Layer 6 of a small transformer language model trained on English Wikipedia (16 layers, counted from 0, width 128). Numbers have three digits each and are written without spaces.
In attention head 1, each number of a token's query is one row of weights dot the token's vector x. The head spreads its attention over the tokens so far by the softmax of query dot key.

Query weights of the head. A number n stands for (n - 500) times 0.002.
q0: 422517470489473443549527550525540498512472473478508556463490501479534554514450471479530499500490522483510433480515494530487467538532498505460455506563470502567555503467498453556491497508554524472563383455519537506483440581499486533530461478516493507430504490528484549476473496486495590518473501490473515502449403493478505492470508497477451534486481539547467570436472512555492437536498
q1: 579515441465530530604422552586478487519468484569491477491533615574503518537535554515441524428505463537548572518538482499517524539417432506462490431593463461512553491634624551503466460408515539534460534463608556516467366569494490509548485470511441461541514562648604562481495474442496372519532464512506548500490521519481454526580538463515390557518515456471431494543567474510480462465529
q2: 509522394487489533532485712544487539524439448614452594523460590568532446447550653612539494539489483433441624489470371386549434544346407517438379491483519421524579500667715475514477440459469563560577521462691556577493354554422482488484483470518472484507426430514588534489516343377551488526478452500627603519509474506479420523648518493460272592506490491514413459606471330500481390518504
q3: 588391496561591566544434487546451467416454520642574485602546528550430551540529575570418538442611500595536553562487448513500732486442508521523554554505495526500446489558531552327521531496527553544433570454578481449558522552585503461498460492545440519485549536582560593491395493564472375498540484571441538446447632471487497558519500435446539448541631560460583438531624531428453464513553
q4: 366470474539619562503533612539534520595449463327491509612652373485516610472530528451453513514512403512479416329657538412431488439376425599478468620487617592448471486488474379554500406552518480415622496576526534458661507498343470461425384420396670466586297469344392544562546336511601621385358502500537485582428538489426480539537449530495424423511450536431456417430481488515512515479636
q5: 508412479582515519511510594551500540569418580368550634558375461477516581498474589488627631492645511551371460434528406498500548523456669412620500575457544498584557581434445527543500455434516469472556528603491600477446476562494487474551469447537542511510494391585537477548500488538516677417418379526494345421465498508452473491527527555547423630482637656485425483401574504399459500629541
q6: 454426465481404445525468375718494445602547650326598466517646388453495637654486566433484624425625484509484345553677536459342506524483482519600632519552360407439388546450395497413539602433637379459345576644478541448552472442339472361540365597552625497585369417601331548726447484716465633561361572503481396470492415459617610452506592526551500514421740649426483329383584441490461412614514
q7: 502463493456447432471644525503416505533408471557701580497427512584476601420565475491474573498465577480591384536462474569449576548570460564469498455419466546512704602503486589640390548445573512559448464644484569502453659419468511536649543780440440426563495458584440379668622584541578700388449524527598416541431538453465505311446397606522544651469536699549529733520491533561479511540563
q8: 535600677554327420517406403380587703410568509625387580559469577364437362660508524445541475523434434426430569440500536503500465375456625505462446569510582515423429355440556643600646386508534610423435381408477470604513537639707462432463503363473438462332521457457617502349451636302520411651704557555328565484574525630592498494564500453545479524546389429384447503516473530425511556594583
q9: 457666669310466428510292444591450521453603519514466325673724586489552560726506601451361494536464598518378493574484590424479509427446542620544562459585453571459378515660536539341465561523518394381691456425567544320426524521479563436314431434681538489456467540557552637525469526396422395606582621467373665399613398430491628589667532452744449512561555408454569315705469491564513167483295
q10: 634507422480446398511348475616531367703599700638607497632421595590537434614609790613540448507602649507423424572329284331417572598638729476511568629392554543415551553315409335533471416444679279663523548410422442769365691408528668416302462631578558513511719348660486609339395553666567458653443469258578583391470642487446503463412531524287497620621566654390413386378640518314358534624423
q11: 424568500685382506337538458338500367546450515535535590308460259604428443349617576629500525357442365359539455580426566536385490351480456434391503487319571334630634642560465657797347506610661571603390575277542500583614598460422429823424511507341450481535470579310407301545742500645503371659511649292567409620474694595553494550336425510198470634559573562485517479454629546425529606273594
q12: 651631540487645702446513467577462382559796443760514367456454565523613358519660407507415474740375589432627652643389521624648496378542458682570427476507472443514592486851503425440489575672343433378595474405761452313240387476482445697263623434612594397273535586536583604511518561458384500465550465349652649526514510449405587619768301329316613478609482486609528522690579456448545352320283
q13: 523301435599582524364760507460462563603494420448657570451557568352503551497421412604543509516448548568719391610614612627443497515513169506563609478658533340459427702443434284436705512441430649557546532631428420432520404453522378473708524677480334564679462568484487485477497521414546570472444315627515538624441296447642482530494559616394557448599616512720802694546604209538397545467543
q14: 632444399722446380453497596426305622455683483493398408497506651491533448632625550568302529463221526607579510525396461394466382515528423377345494406627557474564387582484648519631493437349463524315700402423507549437449568424748395555339774604503363443516463431635759509586539497472689483476581476694613580601533527575567503687525462456481388472614481580649397522648613357529443400600381
q15: 559478567585627337353685310508624493507473643445340486485360375517581336287350574628461527371442581489353432511648556317438590473414469314564365259370481681710636530489625635423435443559414424708340567420610728522714453596406497510651484235496496351376514518218272696548530361392549369557575358644283508557539363753395590519339596460547449574304390389369631478508392515420788785483497
q16: 507697465435486544526432450539608541513576451644712449443278374452340551316591476579580516632524481563560258690428400460610706439394284427489641396437716691632658514557555476485410411515520680353490697514658644535332624605555575561675466547546422311504602332794385549422629388538390598366376584473552760478650537537407752409340455545372527409676509569665559390664461522535504574858569
q17: 489504274450523711562493361543445220757448638417662608457716542605435627541393557500758521556614336561657496511386660712455717595384338438437592511438497578537563492571486549488615591468600443661543580582454445481504339441350685618351467210492437541625297828510611350581449572616464262654533511489264455402667726489628479361329560640432485389391786453354719527473714555288464443322421
q18: 485637573389618507520459570459605655371559478471570589242543380570330477235504205664528594511446257449899496373564580705425382383585450309422531486649422456609522555571523626523391573562411609377479434693588496405683543584539458367427586381423352637392370438609464636449634407347510445224261419532510500489517441372652486587536484561457647406365441393451561845544667125368454415359617
q19: 496373387496417623818489673408410699709588607308881443508276523642496496220530679701544708323384550527384521402364389627596737694553492363596444541567707720421516297768600346565540596285602493408379514336491252364453611564596517468504346388523601465599398453651372555771484416641711609448467530416439248304630381426579529310457567569527691504282517500458419406413518572620438570354585
q20: 386612311537248306547716358370441551336512438425756500416449539496221464322314539447492411657474400413340462385572442521375433331611267454289349618387335346631590526698275409327536316635466566401339329371611459688724281639590433412675641478478234311375682592357500594566518483624442152525721622132339691730575325513384729714526640370336681579421690583652794584509432324655579583306699
q21: 384396348547288686767674441361564519705451551380758451402364438500537476259662675558352489447565692295469408541480296500504539561667508689608451664381487471526488633468354592391464341125402518400379415542423316492430355436580403635659521512660395437563695543568252674731559346599529596269437635329514195380485389556520253375500621389416630577714361647631370433381489524465348274465467
q22: 536735389540315475376648440386534423519547461132516504556434448489526430598412464582579434604535547409450517639435383261621528463519331477244511450500401346435606536321456394554619442669419712524526457228732859512472636573555539638472623553492661482257577492525500437243553257744523219416641496550255706668628466625540556451429455367555496579760358324539328380540249631457433118870350
q23: 463504743531548314480418333519486532440587578529626532474554562503710420350482236586514507564507591460265353710383525602478329554335270307734489401511390422610613411315422489576732426512732473508240363500419398897629464666413632456500772451659493421433493507472419449522744587511573393549638383525375387458350377525407445531591589431696460603402538469578605545754399204473640741450531
q24: 552588277651713487611345373765386507525634477691590691373713463301356504528615533510620401482603537437808448464466454624591470398565449564238632504454624493697553519629425544165435409575277625527353598504455588648526282468540344530474433432440471540353561526384393742478470528598511333511476518449265488721630412673594341523688458474266511522563377612566548534651877557517367543513451
q25: 340637248468548551542581478438517362571504707177404542188597630710351608477370552447603392370328317656822495306589512645372548520572422256349521425492578456282420221527341414396639559555352516701570674606280290548613509437479613421418370513295693480725290561609413180671394234428759495425439350479348247393521529479531346563474970607449538314660518492234474557394496674520537766525529
q26: 691535555410476426299387453644383538769422355612500576299629262607615706605523675332608457436450532558424500666664578541465710399378314589468433387530520442500384469079543311524480568405747584336493351542397384278829446673676448368488467592414553384762349613510422398583337684694530726361320680454507421520329586381452453480465456770469462644430623588503469402262679403514562384296400
q27: 344332493470438402469476339522549521382569583350555479401465500467528579686574344456510420518507520576562500658679531469725357637670616839496458493545453476367597496656527690790594421792542415310534490450336355569573482605493636447294286686555668259570433572573377307694482370674507554552516727500340177459628365351522679455522541550622550431593667517436643573445510309309523561677545
q28: 542636385369585524660468427500566293628562375566508708233429580430547670430589641457667507648432517428539475500347493588410508676433419522500507209631523408722539297343423496409804437423340411441637305507357826729542564349402678552557410473485397393590400301701511546743683446504616529474492419593690419504776606511675521552234414617409616351728357540636621539403423532486472577730243
q29: 475532368675399574508510291285706631251413374561313552457563500286730544420459500690527428448401549464687450434485514500532330539399595405354452384554399576459219271617513521311441357436448453398376371640602379464546245301437251519468546456271531369515538507540468590525671463570470588336320281608526564548500639507428580663557556616546472195507461470544574655583657522565485447613251
q30: 468468450510493292546426500382483361390461345381674528562525439248438440454330432621360887444593678496373523479607541390433456407609427486489517486521389450788375587456394408407481346683486436589408376489290378518760468400465529330554392485403458794471455356275536564475812497318602350579654545511569538592551414641537470758486335361546398407483402415577528602401368693565386603724581
q31: 477423449511615454248464385612289402766582762693496302670599426468507666429485578306429514610391736617179724781649739197492559669374571466628568413534577572413588272528417268508359635558591416504581518611371480297527561440565528411336466560696696570349538742696609365650644397500600630560479289496702600725764392552416537467574503546554650527456600426448454433635378669596500529518397
q32: 464525167624675647240419431640451611642382401583540167438359493599476395612437601628493550538364503295463738416385472403266675503612534442648372358455608480448400413493454546579511428462356433496446457521730430464590649559684697638403670607435733461206416338640666396587482643651558554379605417687576852433421521593478520635654447429486606558384463588535443602592401515487576553615425
q33: 436666422625429430399597442800513468487689565288490336551332668472647573348497497427292475526573512675362540572573680542659493503388496497576561361416586491324483463535621823297246592368579440524557466609696493672405563270517373598500370607429464542497575490352581428656476364428526355494724448355426307559487397420493516706560462507228579433443595554545354497479488663564397593443446
q34: 334690396452713296631641650765357653475239764504578529403561515551535400334500493455377425550335632537449464539390772376413549439612496482663397585624411709346485407610497438500542480512594541534612396402244648533433420482475464257404607504478725350398468289398618314593311559583609365777564329605374433439342454458451365442529353504489398393493554668411412601308660550413660649550591
q35: 454345525625568503362523316456778287445481318529410479543726504403415548576652699493473618617539451298638585521661541463518511477528421531569435462425372678751471546515507324474301633534555523474399523483433566283361458737556580526678221350514359301551455521576546537457224413309557294486519431636470341716588469517504603367550636514472591511287603399636426410464497533506838289290554
q36: 261308444528432459520458610381695511575436606676553325375569339920585496400569253423308493594719558451534569485504346393725371645485436675477540486707625514334488474323572415558639432560493475342479326423504388189481485435511272510365472577425536554439395515777560545481473521438564339478524597504486595334475479554370503325627351581629254145653500327387367470424686477605405627509599
q37: 672327412581411397469462433586504574588480523697474525507554496530650530708426504548611422532391708445492524692639535314619723436750823556613623401654290544588432599617500261431704517325511538504479374482528410405430374437460516397423543560426454559384426518376412404707395448368531417535736694579574644342643535343388264523668544793554558631497565393516623397284880334530419597633510
q38: 504534605525676486342540555361392713493605514509551440418542248493537653380372426202371468399146475801575525545671722608389508389451788467552321425267480310773397426536201366484344535652372486388518447549393337469504534623523444390396471413555672420445447620719337348449579551333415500601492493583446586552522611518532326367755497377592591469195642562328561484378571456747520734350588
q39: 496577592484418529500421393417463623415660500585411483368538422345426386576408306646510559517651591514460454623533362608656672318404376577486425758365530608428409340460558797507460696496686649540353548375290707655528545418299449684630644543599360532478698285620623622450619553465490417452530429645656470529537433837511563548690423441451462578761323450462402457496646547397668601436493
q40: 620512449255398605362319429492594642623236507540469594504576558489459472467515193456430382391627429403327710428636567199324394539527347211771496515378593547410420442492543496597464458405545515859372376477261752729644553373267604380702617460652552521555308516286426583551508493432592688773579594435375380520677322489623369544411544619320309663371546467503738457512436496408512636685588
q41: 433467541455485584364313718233633500482615562402410475572449530727550469468637493392419507370537524459610504367496489543398523538667563894878443296713459431482271552718551677546604547622540340668447591460426259381593584435347620592522384531676389624447414515631582549549333472500493584596576604573589453240557454621549642485615342500449840452271696556444584447496264488422465697441563
q42: 583322659584266484170567423467531427566405551401376465624588500602239695721514468405397443539475520323529676496452597590457342503539515541481319587490568487441522558519380428647373447746479446545640444550432533464547539765564711342442322530587671562559476504559601078661614357496425601712531361355364439634655555376393456245543497464493464716500534630516468438621238522697355489529503
q43: 493430365542834531548490466431391677640612517651549507485335579483661590548464579321493327624347448384354699613442489557330489317518500518492514319529625611511373515400400318668353421703463412793433698544248419804662507688574507514534452708553399567542653470317511675489408504705657540666581594353490189519300672382317440621451331630522511582496551241296570485355531663459611389585454
q44: 613531479484511375553312479478394299408551634269582459715621705410382658530356701191631487548696620634738397521515456486229611458517692378446595554591391379770398301420363500599522481474497626500336445510356522422461476578594579487369618355432688640486586309394599447403457443431587451524519585351467628478473422547504477228447675332538476631611572430396535600471656376413552373460246
q45: 556482372410492419287455614788402525432575378238625416511361564408586593468413448542468448344608486511303516337612521590725538566372174557684363388475452323337607541654596611667485626568762780531532517357525727507260357655655460398399580515470605513607587425472418346466477645566649243288556428511452579515528564625382406566541581385603434493543347479613504424359620728497283599972415
q46: 525578468649399591492473457537603541335503450381406517500427803454456685469541525343571530594500369414378411590419640760286460464531690456361476706360708483517548475643379412519463448432451540614594419433764625404403549362482292327618515397439359551438600307316661527428445551674642569479684620483622326408537572561565473775553652708348223553585524466379465807347382592558549719601568
q47: 578644354594729564453450329375418435464472482434548651271546439568442430652611510449487369657426525544689580582229542409739469456309514490451412396364514469673441602365481390486570386518342427684529349560600375517276414448626618525267536396429650558376552622369692538432431424388664351607395510470640432625317600484411500479604482467520291250628500462536800435593534622460539468485340
q48: 594333576423412606269539515292300424467408457224451460408353387473755590460434730620568344675455369275444410650566561486326546392592368773345641431576439378413539583608524276539547376508672426504315500282388376568564715544563686686432456666640605575439412553495650454489231568353579633594435525559444696737378579417373556629402735534452526797621599571490533439584497306647417376491585
q49: 434473480359559458584471382680451624455564669563822553547245407369663492508164473683411475372794600543669407364484351369351551496599289433600612331742420659549540426512378585614468639748606420328552351561693372504375527605626598290551517388665628570282489562407391329433619673393219592743366669492676401544296366522488515476508524562388565539249619522566338642369446496440636529735448
q50: 393708471546327513362663597438276435558571519365496507442563240516490478492524432303554444600716647258614678341463466609570547477674610381778696393558482404534416676467405405452666614375587600713648568633661566586389479417560254640578534515392259635424552539348479607522504355483544527781826297549582587540405442735493447537440444436616504429449594547516539587653359393610602481504591
q51: 426577663510367494671474522681579691558362247614507593443545666574561592443466479500668686531236357281755511534496459439563532562500421429696197357578412628640660571445516465677698464481707420533627523493640580390315556520702433513355534489454527656265394589669617520640316517500668348565569534569735650573389618443565335445687402437577437521571482423437518582417487365358493339319617
q52: 515701496430489558569535504191489449580527380634477559477456526555550574593493730772507677387743586316539410580732597572578607257518308673573323453622500591438627379159382500516344603436518289636393760592500364240697226667548497462560456519795391612700208293623534440599450379456436427449455435386576640488554583626673489500444405407493481602486510528530455473550490457473345237444375
q53: 287781418278375446536490545351536518489327510731300409413547612490351310464569470398443531565289476425530354402262632371629477562562564564542518514525567368695297406623349385434206524579347727396504473478574408593440438475724597578493652370248377550527569564327463416576496475653649460403580619379486639708596546293447161337314519559563504601486503348503422806534551377588681445190549
q54: 342460648514701637611490265440443361627480419281374314567583496668518401354578526597559490489566389228643205350526679669547735469572645595515553550409409585333693456141544456496626430598679452474465631532703508345607464528558447429529508424389440609804586235555504490463451604482643488599421684320781375561440623405436565332416535525594616397357525351457373429421591413671395625479688
q55: 515547356517507607354551459572390468627337523513248597306507342450511534634707397503608564578631150357794444439254230338243463510450711549643677525556695309319492482387598489534238456371461393451549620677577606570526511567457549607500374255530550292305496522463408442649492354536699579521508436518578609545409310686489438439595436340420540562385393576631460418496439417557481251533347
q56: 480314564530476540367474634603685624331540624573540305196629544537370342543446448654706430562389251264386409500265561462272325563328190443451504354466497641361426480463621405608599493479469616467443566154474632464612543620500608285488539475774388421577558416500616534334304545394428805538543076449507232455584553420696590625313472488583579580580759447368500642467555455511682669814455
q57: 466460293575517558504591414396588588617322521364640572445563537438545570634585571351474712635550215784411397579601448497590548419622482529465253585694619475467281401524733366549577574496609513451650602626616448537500586503473285293388529420585588649483349656793378484664493634292609602308686591589528522584526406351555370437578573564533520635461569410449450452566522538611421618512513
q58: 437569467610391470699476740511557629337245415351403403620392544564750504635360271389567445640463381470141380507473705578606650636403480631648532593532446668682572377553735518461588615410507663599374446533806435474519496372373513625718639625604425553383393552579555666403345615489556385479520703670705590313296415606489583435264545441456475422433358483533511339779480546460500437483675
q59: 576477511433569538337560554395617559387286389522523426515504458330536741557511538468500511684440716337496755526711518351234427679370492435672584485522295539592605401469619300267476486347533536449453417619471398348546627595519660646500349562519111627442603397448454536350636554585428659471753416634440371559504297478814660706621487568703298773522552514656402412496552371580424178656475
q60: 409583460408637685622592404474599567507646713441360614459357376483507527653525474476343402525319677266680706525451605504540611513372306570357440415594425544401586507421305558302572390271479620632562480626677455668302385602719769377496339489831578602642574573610621630626530552493434457722630556446557453515507346371511575603536452504727385383542441611223648589627507402440639268512483
q61: 390398443599709406557473284635624507596620544827532542561507618659436548435362504440192424576553435326484280410522612555514449447559576656441781538217546550393774586482552624470647630632663233375591500566363507561557535438328545552390416394421411468485666546482489500612529631577118600603335675451444413467497541561515517470472614588278637493344479685570595597438418346513421541569409
q62: 315362467268467507301515346424155583248534594335587560429376393620492645526357459531527386372406549467664504564492096712601533527564740563673326496535627370329483467576357484500462403587428554572492392403581394549521819722565445283623676454578226485207353282521627331699290554641539787540699393524617657686285602406374535491566472411532548463558706644588610546554545436302830322463449
q63: 335467477542580313209363572558602453691650457552473328454533598634400344448333515507443438620377538568418594624531396712567367545614196719535598496468713462580689156450604545336477366508419402326692438559591434707413552529463564335489621161655569510653420665340594598652446415478347318518694438489389460485500382331661454617493614400626707447582522486530496477818396465377417619645742

Each question shows a short text with each token's key, already scaled and adjusted for position as the last token sees it. A number n stands for (n - 500) times 0.0023.

Then comes the last token's vector x. A number n stands for (n - 500) times 0.0033.

0 "-": 500314599422527572393506596444486405451384608477576379407564492385634392451477342541429480542702364178605561623422524539591570419413465539662539504567602447566474440505442440430521431449446563
1 "day": 761344645473428579423413557489534507545340516493570393450541454463567497393469531489416528602665365209642588550288573561529511395484419634643572564546583462530550443535366424462607463461425513
2 " Z": 864609689642380533378476601537531375526395643486608490472510541423571471467493411486365546517672285240742631549356443552537531238488498630688587562577605379580507458508423442510543409439405570
3 "he": 573818478685465414424431513569460416511433618464646501477483608436577459440440360533419540456625363284700511571476363644572445294463460658607643607455629395614508522543420410581583435432480572
4 "j": 176707413682421427393429559560595366552451612432669526496536561477601413494495426575379591548642321222688635566368406552521516228471468558633668669564601309647542435533439444523629422414412568
x: 250402519405543334506517526491641660415488527705506477508430625582311452777481453599414560610474476566517701489589330539519604718537334381380457540351449484540353415518636351525579459578541451461275557509619475469420506624516696557591816323569608460659830413536644527391598467626544422452337286625494470644537536488530635507454615671601512242610600284311370332481515498600642491444402
To which token does the last token give the most attention? 4 "j"

0 ",": 486266597424524598480542594508530450510394549433623473376554441412579466421468383502438531476718394304651551579448540543567537398462451562598575525589589418537451447517383425426499479461446533
1 " whose": 618375604500451568514534625492555465587360592471489477373541405466595532388416368499502438519680425291655510586417486485574546430499445525559534596586483462485485468505400481498518458519423581
2 " career": 715608606511418471491515605536555478606430546528549373467542504560552530359457474531452549541726284202566619539321545551599510409554443562606529450504568392506558512472378448379634509427525554
3 " was": 536668491588407468468489641553578558604397551500615460406521427453607472338401406489453425527722316266624644604406543526512567441479426565593469540521536383567411505412441457463529402470412455
4 " to": 342639427632414434411416577526588504574418597458580460371550384484553437366387400463410471486753351227665622567423477544529588359495474523582600561502586345518491494521371417438549411499397463
x: 674469579446429517413452444394540518426530452671544463568440463648462428626601508489605354508454696412686594416557344443427545642469473572573419567455624453347576352409426509578588539461600570444491580475418618536387737696477657517576578400636632393500741339807560513379479544482308748514316452649487510581661526394638515482597560398524658551528711564441520419532380422539517553497532
Which two tokens does the last token look at most, in order? 3 " was", 2 " career"

0 "irc": 487133663339480588479549577422510397514473606428644460451558438474698478494416418443519528566668264270642641491407402521588400249462453542662611600598660377671451408514415399465675465475412594
1 "uit": 790272662539453486420530574525476456555413585455637462465504538412578554529446431484424455507745245281657578494351459601535444295499452617663627543587590378631440390480341479487597492447339494
2 ",": 708564569606427546465547561553551482535403571449634505369548452409575490452455365491461516459708406312639530554453529522549538412472463554596585508623611418551441439494380453432506480464436532
3 " in": 579776548612376475425478575567605469540432632540628505388527449477581483458440368459477505564715359297685694499317488513544576388509430586607577540583616430575486449488377372421500526455373605
4 " char": 303770401669396379523414593657548451580446609464652520410532462429599554489414421476460515547781268323664595518410460534561475314408443634625584595576604422547413439534417386487534532502363623
x: 446306433565441514614392590521442299586447441665521554608570637495376410593573609604444570488445636483442745513518701521339467576577409377506341490612582553624658596519483706459513473469570504483502488304383651448383590539445619554494451605420540505598544591724657466486566450460349537731363563565561744590467575518335570330551422587568517398483633532447447446539460612409796612465566
To which token does the last token give the most attention? 3 " in"

0 " Iran": 422173587346434613422560563493501472511381552451640368502524582539588470430424481542381510475780228262590580547384433592573445241396514537619630575531528374633522475560324481544580397393460468
1 ";": 715331610509437604438502614493568448461386523367653440378561413392659381328404438536458437450747321267598556584400506546481553354415489594606516576637540377646487494581383452481520423454458546
2 " I": 839583664651367581401444548467566407525434639426653482390533562440588487453457442500326489446725313265741609560354409565530523252443474653631567636544571431621440461536407364503561444418404533
3 "ra": 568880533641434446407536513645526466518445641486602517452515563500523459517519494555388533542723359239737524645313369570569448235449531611622649608491480347656492519563388387532597481437429545
4 "q": 243747412635447428476426547591541486526456582422609509457479569488560486481403446520425461483630244271672609550362432538631431249411483553668616629488539413608557426593411458535607407455376444
x: 302326552465393396514506338533614665413553405636330467689343640625555280573472596410610485708424416624431712261657569532460662562530547301534495614399540434509455128496580477523530359671602474458450448435505685418566317519531543532464813440643628429524743455553451563555376338452373659570431527589726579523480365470501489469550582553498582276681417449286412471601525678562561416526563
Which token does the last token look at most, and with what share of its attention? 1 ";", with about 40%

0 ";": 499149595419534639413522612521556438450425542392639436384577422377655379351417462512454435468720314267657557577387496562543578331411487617616518573607557414633462446557388389450543428441439555
1 " Italy": 763276618440387545405542595541530457484349556476641384477558490478679477396381394539431462493737229244666621581355470550583436291369476548652578540514559366590525400492362419526566414424455550
2 ";": 775605574567398563439471614552576438485374529403656442392546401361675425349424434524456433460735311265626577605375500544514545357429489594609529555624533374609499478578384417481532441451456556
3 " J": 585850579734323499420447542563601414537447598412649451456577593445602444408409442507401544488665293243676624538394444586547570267454484603641594612588600380541560428520452361519591460447461603
4 "ama": 201729486633442393446407444625503472526458640493654515536555599428624430507398457549383515497690343200722594613406415624480522217393501547644615640480553341590497432531428359539578498459450584
x: 482354296360649511541477520447517815365525475501547428385578559667342408470478567490577367587599490545478737581529531514429536769630455405387370519512648646423585573590582524522627510401545515360451497527677414350492497647467649574436761327427509472523719453626592489415515539467334334481329631618428559667492568388465528290569529640515673438460652442421341694463340512481571373548636
Which token does the last token look at most, and with what share of its attention? 3 " J", with about 50%

0 " H": 445128650307477644443521552469503438511418633435583452438612540436586436476431343457395527481692342267686588564397474558562593219485447554684636586594595419552530483545432352465565465450458556
1 "ump": 830239667447330533335493580571501559431381604471627451500614555424521378482372446515410512561687261245617603578414451612569535208441408564621655632517643350667533475566386404558646427390392524
2 "y": 785643609566477458334478539567514428518441554434596401451504493406504504512438472504417450549581357237647548521395428597534566329455425621591636571507671414599574414581410463535640489485415523
3 " Har": 645826581715397426382419559566558426576432620461675484432549580463568479480391447502453466511659312310652590436421418550541545249460434567626681564567599424687449410543429360568578449436427552
4 "ik": 238752397661455438375382529633545459548455597504625479497472558466574447466393401550427483537638251290676638555367397576577468226423474583609676599539651362626546439540459408526592469471403500
x: 522429499452466398375417540548546668398428441594480580639344617543373345530610594505431413648447536531376782340466637584521487563526478358637384633415573472716456383455513422580444388495548618555446538456488587369534484566523693562412711322517587434557742479616597526559582380626466602585309742555427507384535383427780464494604496643592545267610693435568447423505426674491669548455508
Which two tokens does the last token look at most, in order? 0 " H", 3 " Har"

0 "ig": 530104605389495574422583642495471441462464535452646450473456541460628508506367420554452512581583250285640626474424438574576421244406450577639570620596659405671546410529410376506632502463372500
1 "ua": 807290652487416528448525608530495460471378608478629439480511453401593502486465427564450563549713319288717542571356472603559464287457464650644627476596594396632482454508364458522548450434480541
2 " and": 707573575575412541478507578481554483543434574442580479410494446438675508411487468529453492520747375252658562579422495515512580408505482591599548524634567377522502468511431453462536480519440533
3 " Bar": 646873573704405449433411591586562414600447570459697453457545567440582519473460403523437518562695303293686618512325450530533448238434470619659610587626581417540506452487392386568576492457420607
4 "b": 152742449639505457378453597629581370588421579499540517460585510420554469470523463500361560598664282271795701591362444576443455235439497550641646692494551315529531409588460310542512448503365581
x: 481555589332638462539257506552650514294355442715553344491524542544485496641501561670537414708546434507332557533415595667267532775506511476456498678499471500396488545598660320467550394447540568369496431249671644560462575523554609501600830311546667451706807626572358564555484367611392546563440665540600599559392598554646635533718639399711577367529469338571278600469506605397750512406545
To which token does the last token give the most attention? 3 " Bar"

0 "at": 530083622407490550482591594467413462516491558454619497519483544451655456504515410464432521514628167211628596523376429600517441229430524643645605574580626388639475452550399457554615435492338527
1 "ar": 835278615548470482429592619506461413562459567484646445540470581443627550517440401511439505539663205280637580479306422591541453239391487634578579573625604428645417449506398409550574452495338539
2 ";": 752594565592420546450493593536553483487411559387634479386536413370670447383414438504488443442691336299619534546397485549513550355430489600586523528668558422613450489546398445470519430462435552
3 " Roman": 598832565618385426398458562611522438580396573484634475493491521465647503488404384454409489504716305303652607578346458578528509281408497569577631577547571373607466449492357403567505471444381579
4 "ia": 272691483599491407393450572622541446583377529513591459439528467448606524443457370546382502505723290229705618638369456574545486293423472612632577543502553354608528471513343463519530461429456521
x: 362414479393496421547395480452499550354343523555351288544642556528366366480485469342509468522674451427579644384585430525536605762574623468581388547367662536492474511450516430516573521558365615186453427458571559390510442698469690390473661519484665492582740545701568531562398375485411613611179610611568622486555637376634477367576587579480517355689509432416484366514440549493486563664486
To which token does the last token give the most attention? 2 ";"

0 "el": 494145589472445473447559608425442417491434571393616419464522484429665516536420427534469515525697239279622587553350472580501478291492440632594642538587540418645475457492394429508600474494385591
1 " in": 675331611467429577458557610462610442518410612490609479396527440504583490445452355457508495576708360288646678508332491495533572407535427568611548515597622423562482479477378380421488502473401582
2 " 194": 674583651514377586426520586543527466543377523479633449463513419441597497458446474464374534604731321274597600512400555554604552407495484520614569505511694438567499493469469358424515442432510530
3 "6": 543723536593423506396486593538501510569409527451562475474526389407612510485478516451367501515758274234639596539436554514552513402471476579666591545513667429567450500492393437438538426457510493
4 ",": 359654438582453454405475561612595502585406545434647503382495434397555475403469413497427488491766363279622577556504576511556520429512451574615579531596613350549471449524392455444506458489445492
x: 422390588510405629495441530473561657469467482565365615529379483574559479641544413641530504405508505474438698525558414443593506672593665491603495552613556552316525536463612587691663462562632460416373539446489631493605612593481549408521614503557728434408609458848415508491416648453396529531294484631496534501449586444433510342502490538539516508527404390423461380436405415526510655450596
Which token does the last token look at most, and with what share of its attention? 4 ",", with about 40%

0 "70": 469071549425498629434574634485495426491398568433546476465509415385618445424407455476397505541729210291717619531374527564583558283427469611684592558549622431698495491546423407496622420497499572
1 " and": 685352619523471569496514573456562472547443575415570469414496447466659484412485470527455505526754382252637560577438514518525591413513473584610560539620560372511499464511440449442543482528435537
2 " it": 755572604537363488456430622511522526565424614460612513453517496474617515350439434505418448477689248267651562512401438562548495386494395622587486585543612398605453493466440452507590451388345551
3 " was": 538644490548416442458495598567545555593391574475657472420527414457620445346391385453489453490684332285640600556405513504503576436469427569536502566533589430567440486391518461483545457431379452
4 " used": 360658414583440430498485655584565582569456589499606424440512340489675514363477548492486453495720288182605561631433431500581488456566396684622538574472596367573410483498445453392532461542397497
x: 602337531631508636505454562476467535509599489660504429591603491499447344823643591402562410522614545472453719367475405492487623527639583385439443612529581443553433561416441391585531510464703367437515603633329607511518555575489668485378549481535709502514522587700612434370238573474422620641189398576430806554426555390519527352584558569489429602357610497547277372597485583608467460586465
Which token does the last token look at most, and with what share of its attention? 4 " used", with about 40%

0 "\n": 467307577415489577448527549509534445510448515378508451423618485442627380398469444558421524478704358158572600611374532511515576396420483517624520512523524437570514429564398429413537404460460441
1 "In": 680329647515462562438574551460618388510413633474637415458516456515641412473446388469484476538723325246610666562320467469474538416554423540634603533544599465601529463530389384435527504460373590
2 " 8": 728583703564393597440527634455545460557415571374654461420550426432631399453452462489376432522727299246573653551324528483525507354518491592724597642514675441567477480503438412474555522404493661
3 "05": 583793520599419478419495576540555453542406564411595508429523440368599467450453483454373469534739255251676633509350509497523552369447517607701613569531636450580474432497419391470555475455524528
4 ",": 380648411586432447371504576594633531567400577444672488363495443428557453400451414489437454463760358278613613543479575492523548462554448552662581580566603378543494427539412459423505482474449546
x: 448377632489454608438289514429501626493428447510372642574448445559589422741538427657569493430444482548375678523572431471553516708549632542557413552614587554338565657467551525676675469644621446465353513542558656514634628582442552413508691554561671435327621496836550555505482717453354545563363439587499516518409551476499517389456435493558512586469514478390474415454416387540611556396550
Which token does the last token look at most, and with what share of its attention? 0 "\n", with about 60%

0 "ub": 509097610408500558477591610497442380482477514462596424398491488532637503544517459531499554567697218262640604519372428558566398325450517620674624567580661423623534429538419414502613494460327548
1 "u": 822317649509424532419544559492432460491463559418605449458450530467650517561520469574437568508671273236625558497356463579576409278487507710646636564614603393547437438494463445493631463411384530
2 ")": 796601586592468491411598567494536451521447578454642463425549453440611481400527438518429490457702282248642632562360529599542529325415471587604499554584665422571479467567342459481521403442484488
3 " in": 586725531593400468413510570530643471542430588522615494378507460498579490438449375473475460562716354285638705502343508507512591435529440572600532530591609419576479471503369397435499483494411567
4 " We": 306780340717415384458404516532525470574456629465675513411557555428538516403427395532425519433735329304719567535408390602577494280483502576662639617534590453607471493507438381568626466382411601
x: 329522546306539606494607576467470478586360599767427586600587637610483484626504584649587602530352576502488686419399558506450578825381374270540320497600720530428505309506586571584525505490508467572480417491627488406391457766464578679490581461480616515415720534622678526417467408262380468395406550569559784734595552457547485518346541595537553340569563524450477402586403511430523449376683
Which token does the last token look at most, and with what share of its attention? 4 " We", with about 50%